Layer 8 of a small transformer language model trained on English Wikipedia (16 layers, counted from 0, width 96). Numbers have three digits each and are written without spaces.
A neuron adds its activation times its output weights to the MLP's output. To switch it off is to set its activation to zero at one token and run the rest of the model.

Output weights of the MLP neurons that the questions are about. A number n stands for (n - 500) times 0.00089.
n8: 663384456481381334588345279379587465604475353488519441421325406443672398521441542653694662569599484491616346214359454624460539542478678474414534659433408512414187563298430559519305481380587547694641645406644642439628388283670286774635669409716711602509371466507811505361335565373495595603
n19: 475319644799318131283600334392452283585570535624262515679394406568570511385830662649529561797658510501425585397562407864260568346216648700491513576657414197681280164678602436798697638494428942559431338342717676409366172127621433448563485790543478493378408346507702458566525341299651413325
n39: 468510452266622484705584696482509409510514576415709700454693483351454448606607465597507592570435460283299402507196316508525700281647544688468500456516186369120426417404454421374353600639473585393114437436364615293614505505598449606445707598676542471750700935396519405517742465585396677431
n47: 617358377522517586437768652270582371660428384559399451759384725630525591898627452471369599480445535505582685430415574424485396347544365285451336630403629490448775302457506599684411389499674584490548521599198444612621542418526389414334671760590377475445432202851580455147442484502375302630
n52: 170470490427520583401587672720649382523375546651247688493585453689722821453467337371427433399516450261310521296505487738590321645663635815186577483480269444663656455611712553586396333512363579413508446673407533534281431647416563456468397406671519527650766311165312572520824501630264307406
n69: 563506554275607527559522504270603643285443357278359487345451740726359359503382628420366465777508311189758354550564412651785478412559481524543493443588615697495490444559394400486453227498440509502713353605457693479493804467505536405318501517237322512331584535577425320670535321808662534867
n102: 302381275536586823324366411488514300455482586529562586430447454434599472475746582598508546462422537538209576685616511521623384593627412399585321595572648394390306639583569600633379451254480606445252385366465735250691239447309518637458594316766642589502458401316558781561513412675456709565
n104: 666375491322450453527312694664618399594560574716501426510488273389497526560527268424540339571473499399508528518332296584557638420362679438580256305476506405583509518563578340518424164446881751538456619617482498489474706744329322529728426446590453408449486477476441717519547549748278606573
n129: 558555615580660370528442487506323665458377511700538521471423575539541617391423611537632618641462628388564547412558601627570496513814463626378460317370383311387647416599407416261428255752299383657125488363404359379465460344447529337520467464542681492421474573720713582505304482701588531609
n146: 646390445355485534511293345315548645510504494534733591812650386563416241531649476678511727508534318626420537371302514414320482413594718454489652577470319537322510919651689547481472341526473581438382648712261429734497260749605464646408554757501375385603441398459231448338261924443251460435
n153: 501476605651673294569489579563578645630471245495463271414427690466637741674652523552640412234567522537374468575413445786503502445370419689387405441465417417595506467535433430519431341328467724227461505692461418472492308537559580435523663478748449502470506311314391674430684651548320351506
n188: 506482492454335551358571474324479499770669508496352483490306500480554416319540302443545484618435555610429528774566477508401548486363519573398353417605393636359443703460617445635342495502497657551415467675619378650755239277583572317588591655431492708339498438728391686568537672455521492508
n204: 573382437639601575653562382620460595266747227589559535564491415672474022496341317265557560520645582399211483379573311665442378688597663538492628446476482481506578380715459664551565471421593385491564572573635270530655455559348507423679634517264494485577356668556506551711445641332454517212
n220: 415584447744540587512436498709565542560485536697873491614368483475257658549165469469152510685423738369430530474341584812453757305507347276683051450525496551278401698406428554269657415490501477435705677471644509366594468491483732449321593847548547347607272612794439458233436707408416198704
n235: 447407487624542443290404470519625664523640578508218418412428521510569347417441597614469491447426473504652290126444427548355688556499394471622480445579523429324698701738516412494542627206558467443628614533509473731591280436485617589601676428368627366612639208580424594554485661637318516481
n253: 308637501524564369527484281534661458694581486618327595415322404433641500521622696351675507384561455359480563719802489497538839352544543462637719394475578510299372433604431280474632605639474404508364636606429386385456399293685471541447609453488422300466482630416400773418589279616428370642

Each question names a token from some text and the token that comes next. It shows the activations a of the neurons there, in the order above. A number n stands for (n - 500) times 0.014.

Then comes g, the gradient of the next token's log-probability with respect to the MLP's output, scaled to length 1. A neuron's effect is roughly proportional to its activation times (output weights . g). A number n stands for (n - 500) times 0.00079.

" In", then "tern"
a: 495500500585500617488496488538514490516493499500
g: 530485590363746283653403579277595229379521400534825451613514438416532529427514424576484393574617221536281498404577605420534540397414529342383767780472491408481303382606521596607692458412301518336393470461669517526397639489720415550716717291545588664596451459227714533479414721564444509417
Which neuron, switched off, lowers the next token's probability most? n146

" S", then "n"
a: 497499500685500516488605626490499489492499527500
g: 359649340410380430488562423503517615538378521603273599531456392695354467342639599413380220293466834612428383668471397276525443548735562707623497430592287422640447483534593359696485474541446456480672442607255431891475624383559678551493507581392580330521354499608745319339429590658538629407
Which neuron, switched off, raises the next token's probability most? n104

"or", then ","
a: 500488499538578490488492498501500665614500497494
g: 553404654676425551479684580360392593861261661483678613559604571551677417415588475510526561534386606402599475533406660514241636656254641630416649295548599522540557703461429381478194403415731405539719617281422365469408261162275492677489407514437326446532479443500526455533473371586607416519
Which neuron, switched off, raises the next token's probability most? n204

"y", then "ak"
a: 640500500499500509521652496500536586500498494493
g: 430585588388421577497576537392580391330359430516757503565594372505710283439702434700534477551545583609430397271675365817363445531516521521592468514582403513200236705624441400542515479463523545619674635483379635538431397235658372543527292564634445664698365575399648160655374405470421332710
Which neuron, switched off, raises the next token's probability most? n104

" Y", then " |\n"
a: 493489493505499525489682491500514499497531556499
g: 348234598773258601532434488424464499552548323507308471549510486386673324539545685336567670306414384473601593612586495630366590454495481483356603531660550602707290786659404443340460439579574782419431475335269509598792467721379480523649453501325458195389644375615528639529482413714468412451
Which two neurons, each switched off alone, lower its probability most, in order? n104, n235

",", then " A"
a: 498513491488876500497500489488498553575489514582
g: 536798450443595479613474224628413698259704444371410620391427460424465669640343441577692461568606534574295581516589531497559340677582431529589566820505168609559590341665524477526758458498553312396456613493670433278467516544582301162627284556540677397536478509512416450481478396535227386531
Which two neurons, each switched off alone, lower its probability most, in order? n52, n204

"n", then " ("
a: 488488500584500509518624622488519626491500500493
g: 273308628545420499579547667513497655429211632497712582522496540512634539387335700721653624433734435528556511546496441602513599545376517491413445294531323552353427432418463402336233487527562235845327767351598502575395527322526505343353647623522268410422495494594382477760667391670483707442
Which neuron, switched off, lowers the next token's probability most? n129

"ch", then "olog"
a: 488490558491490574489491500496732489488500495508
g: 548617464751416505659524604402504350732417446637591280275533586469507297604620561465555669300642461557455307467620555384446661455726601483625335317400370411618595466606542386611351240507483624374451478453513416543494483635543544564544534216513371202213509599808556699819593521433339486361
Which neuron, switched off, lowers the next token's probability most? n153

"age", then " &"
a: 500497496657498509605493500490490591500488497498
g: 551398494634419624448488629601531426426446550396558461566554265283484535652770364305273410591458636558228564548308448801328562565360298511441452717494728287493433654532549346309476709490481482349318674544651735405481408370641639603490444331355721698505419570563704642321491387503460602596
Which neuron, switched off, lowers the next token's probability most? n102

" T", then "X"
a: 500499498683499511490488642497497495492497498555
g: 724717710656536503433613418316521353529599479477482629526384409417424387429418285506488291504590358300459737541290631245482595625220747600450594625620416419466628635394512473497267725505469657576429403531365506689444516834358393288534583477589479337404317462432560727470411483671686453664
Which neuron, switched off, raises the next token's probability most? n129

" E", then "duc"
a: 489489497651488513499489488497499616636497531494
g: 384552474848500503543483559310312566618226431611426528418596478356437604568397656365219342609524589243502563305394647491681402383417661626575426594376483546692537376406661531393324751463553490665393480419517413542623458308455557473514464234729431538441372547677855653557475503520640312715
Which neuron, switched off, lowers the next token's probability most? n47

"ud", then "ent"
a: 494492722586488510489499499509632496501556497490
g: 414467615362579702322360452472546486593591559389545660488521527785334515442458401297444637730509392434439600409472425553461670549567467490594377543696286400298504745439389530666477786306297477587458389632523526611678559665303495524436644790471623296310541634541405509230533629236311659313
Which neuron, switched off, lowers the next token's probability most? n39

"em", then "ic"
a: 491491662498500615551496500584578489498492500500
g: 409411350282549446479371394360388709796214461640695454443333525708617439498461329265456248507582438677484557512370463450539432356560475477281605615740536635381629426597635668468511586354489452494548483533582478331636564558584563496260802382585546661654592579470818644469399584315330542297
Which two neurons, each switched off alone, lower its probability most, in order? n39, n146

"3", then "2"
a: 495497500549523493490500579491496488515488501531
g: 603494496423579401492678509438479345373525488595423387831523532378251475303497377511648315508566327262524339324476477377455515706450601460599729475627406641658366681467608412527400803244538469527589456689500399729343531467548595373602544696665341447443720447586508499183559578216680610549
Which neuron, switched off, raises the next token's probability most? n129

" United", then " States"
a: 495488551593504500500493493497499491539500609501
g: 578481460271459608460583361463587448664576622547825567561856441390487608380595515397649699537652401241573589568456634446390384596475326322434681615739567524560635637401410734520392417398529520393481367542632322702303494613597707439532544382462319710465405411325406445505436328329218274470
Which neuron, switched off, raises the next token's probability most? n235

"un", then "\""
a: 494512593498499498493596493550550499505491516500
g: 516483518775575474545353561635535495410414580471543437604743104776440521293423508666726807546542353435304483488698405408536631632381724416377421567505350305268623694493432544423384529636538542593379702441539469332478585587449335482438246426518350485331414447429370558732717428587427581598
Which neuron, switched off, lowers the next token's probability most? n104

",", then " University"
a: 559498500538493537630497488490497519514493491533
g: 708688493271645436365470371620362367487379433612557639368431519493478359618523410384629728343612360562523570409876694581660333390614589511571701423483784761429423514577389523691525622401270554462493406417462652290422399445502427480533476606522397470574459590693702369391569269561299250300
Which two neurons, each switched off alone, lower its probability most, in order? n102, n253

" ", then "8"
a: 593673490488501617500501563500498497494495493495
g: 520445549559249412320344396526473575742768406423290333358597536577429469449456582282422569545450428657497436541695690576616549486572874456442644219358473556377291523510548542612624437485655511493428405513437391585731441487273395388814656446517378305585648462710554750372561342598541564302
Which neuron, switched off, lowers the next token's probability most? n19

" ", then "201"
a: 488724496500554601490500511492498511491488534503
g: 601459655568590330450679669389512284822507474518386438526415397574730291604549375569456411646583513733483631585527438597322522400443293506626540224400581336515245481638342417610471409539293440512483237333533500365359531504545615630460596698451614869609430664395342393668675614292451559517
Which neuron, switched off, lowers the next token's probability most? n19

"10", then ")"
a: 495500500650499512500496615495500507578499493505
g: 656280344854404404437477467768541609560525326536460465725315549452540404330384668214666525528561521455564457654561414428450597455449631458497505456524307335499417525498473476660485327694701541664675550504573451558653440577346209398885362498413485562559731473536407433566471244693338468295
Which neuron, switched off, lowers the next token's probability most? n204

"-", then "4"
a: 747606488492488605500531598500492511488500493497
g: 611489516271622475220589287269640472497610582689607636770371527492385488534526198524708445489284299236546588350336603366664584586439462605678480584360483506699612543421602538411203607477315680560388470339492587502513449546602565568444596619579599489360412179476426542741647385450569589632
Which neuron, switched off, lowers the next token's probability most? n8

" ", then "24"
a: 493724493518527564495495510488488561489497524491
g: 469371490569822531541533246515439508595753322447595440466585478556305516453458472636670378528553556425432767509471643609596325542580371381539539314396469326531785276484469393409585573339718715506526627492607742211474450625767281323488512295289458584668379569474652466588386411637512354343
Which neuron, switched off, lowers the next token's probability most? n19

"ation", then " and"
a: 488488491587488673733495491498495488500602500500
g: 412510269726567493435700633544670437568406536602652641533569413247561553443520423400502597463459591479557600521336396604151549436503316416442412640364551354497514524458604421423208685523259559565443644366197290572548376415530724631548561277661612701634391371531591651762516221658474636524
Which neuron, switched off, lowers the next token's probability most? n102

"resent", then "\n"
a: 504496488489500499494493491513500632522500492489
g: 698498392431340548400385414545550334685628583819521675613735701494518435431421493435594642689341807575300500509661525367292347705361528592499448503735477506426672482441692464493300568583604395440408462558665387512477586407520696217599351394505376549394453629405555372398327259617331251555
Which neuron, switched off, lowers the next token's probability most? n188

"ed", then "an"
a: 493491522494492492495488488595683488607488491496
g: 620487481619764308560529336472512529442515572516652787683546686502375574395267233670623347511634245599441672455470383522555469592660547515350445220609449377444537723551618554445588639522487458475629462642531433740740234514542471423546314549453405606404723566417263277436507457295273414369
Which neuron, switched off, lowers the next token's probability most? n146

"m", then "as"
a: 500496488670499620618561521505589684498500500500
g: 523409442554806398604586598332509504467643586471532344645251421370554636303617422461505345641394708437403444518581325703423367418360559333473742626635479374573608352629763569348612593518625326324353405718590392357489575474687759596727435410582527597531494326335541428351678492208346450533
Which neuron, switched off, lowers the next token's probability most? n153

" T", then "om"
a: 494500499564497579541491592493496500499488512513
g: 520351597308694519801372599379487715662494653307597314304439639355408271377544453427561525462625446558364460429631541539424465334725353384263601294367410350522423476410547550531658680512760518359562203586410633472706463569587311647479667569320462632613487542737378387745592567577463501492
Which neuron, switched off, raises the next token's probability most? n129

"iss", then "er"
a: 495499489491492489495567489500492489500489569500
g: 660389568435571516546538333525577428629541400228425542513472566879591393616550593387511487453545721265374439490191567493366413668306263456406269566733568352530351711445371429456665531348366364512653584406635493472644496538607718677467766406705554477361683404646444381312441554346540588612
Which neuron, switched off, lowers the next token's probability most? n235

"ec", then "og"
a: 500519547488507509499491496604512499575488540500
g: 412580553446586442571517450522531618624257314617725479301649488583597426391316609518549297390214457639532583592659688597673595473609205499459633344358492619591638295634471371419560653548455590588556448350279320436524232432480677342373644574578411656407398529672265413817452490665443383660
Which neuron, switched off, raises the next token's probability most? n146

" |", then " \""
a: 498497490580640489555497488494493492534500493608
g: 404360706355253448489606572465518624599448565730215352606606353624415388432397502499449545421420441680556607705633209506628754656677443571382476425385421402334392420505492332436441441592556591647573761473274371825394604394477432749450523611450519303265449358500432523604606461598628776512
Which neuron, switched off, raises the next token's probability most? n102

"h", then "ance"
a: 606542674493493490498543488500576526488500488488
g: 586232431617472507405646456338714581226324437587628564434660513708467419529665621440762369518643372590727410550134402475403448693669535563493431395391520583424469442679586556464323269353554403533457506456574479511499400610287618475535390623473826654457389305468467374727220574460622597627
Which neuron, switched off, lowers the next token's probability most? n8

"n", then "id"
a: 500496500622488584498494495500490488520497490488
g: 332435629468340406541564570434520405705644740583457524567371551660515581474319421347519476545310355544576423385659432698404602734448154383481330408666479198493516412613578675437456577636613330481417460818518571509644454504239566283598408613265452694763299369572502430400648566622557626502
Which neuron, switched off, lowers the next token's probability most? n47

"h", then "a"
a: 496493488567500498510683499500660681502500495491
g: 482173556422365608570434485673544481673473348407470747638380536387526479159416678409409559545465673666466266629366572538628550491704465384650423433656362401521574219513648562621398491686453420623381340662744552486443515536449521364329643739348610382214637235630555559664544433406448552533
Which neuron, switched off, lowers the next token's probability most? n188

"er", then "-"
a: 599498496500498488493499488626490495493488491489
g: 648451608712752533438415564579339329310496581672631817512611474484366306219540535527594526723367634470533351587425573580741539381512597648426424418505573236288476371249591523607248555453535675477392460579552530271589607449327470187522604290680491493450440655540676509464576350653467362503
Which neuron, switched off, raises the next token's probability most? n146

" ", then "200"
a: 494636488488825500489500488490490509562498488504
g: 597657662447484434473608373333397323714638511588477508722274490230394340816510229551471387476422546461552601352436527670464635485356393553712625491543703394671529577560369600528500526200468572427373466361796648479283479509508283567632335589507745609583535622371455615470476524320527216562
Which neuron, switched off, lowers the next token's probability most? n19

" S", then "im"
a: 499500500633495503488592656491498489499490488500
g: 528362460523616509544574552601699659237393530515480453587372505511618471287449483505602369490543330498475587510581341283417368616608447655375415570591577593437347484598451557404716252327540558737613656615262606495462589545464709295446745506487442729578233622385819172271459597257594515564
Which neuron, switched off, raises the next token's probability most? n104

"oc", then "al"
a: 496497488489489488500500540491501500488608538492
g: 301368517678622731905552327521466496475454602522480350407360499714580360397394573680350488483576581542557460538576632849411310446449364628520604489383513427426710588739534490604490635352377436273489574365463437292356321439641407562735490442601575571651729271398514239510317611463418542419
Which neuron, switched off, lowers the next token's probability most? n235

",", then " K"
a: 503522489488872500493500489488499550569489519584
g: 442595244326485221612372366663592432347685571399394500601394543506676628487406433446740439380645416410355489415383291367690461459637493493448582527462309361557500313749414436654533389574429403439393543481724442377547884655593353189563450748651635437609529620485489534663491756431643563515
Which neuron, switched off, lowers the next token's probability most? n52

"\"", then " |"
a: 488548495499577498490500490491499503491498495494
g: 466523407461552326322513300544437477423552528585556429512473618517542536366444487257504430604715763427559475255441179347330609474327677621444500813707353370459584334781616637480669680392643405484540504440419364506629539656641494358624375380598219550431414643562441675624614662319309564663
Which neuron, switched off, lowers the next token's probability most? n19

"ine", then "h"
a: 496498500541500575496490493498491488498616489488
g: 287397397381487576630593657673593475448568608475477276279674572416508641549515642533364653567559633740432629490679434774438392594698492329566451399160523408636536583391294266483652385478519321341523551311502692363422430523651777428551441397501565541591330660223520454462478761418594354371
Which neuron, switched off, lowers the next token's probability most? n220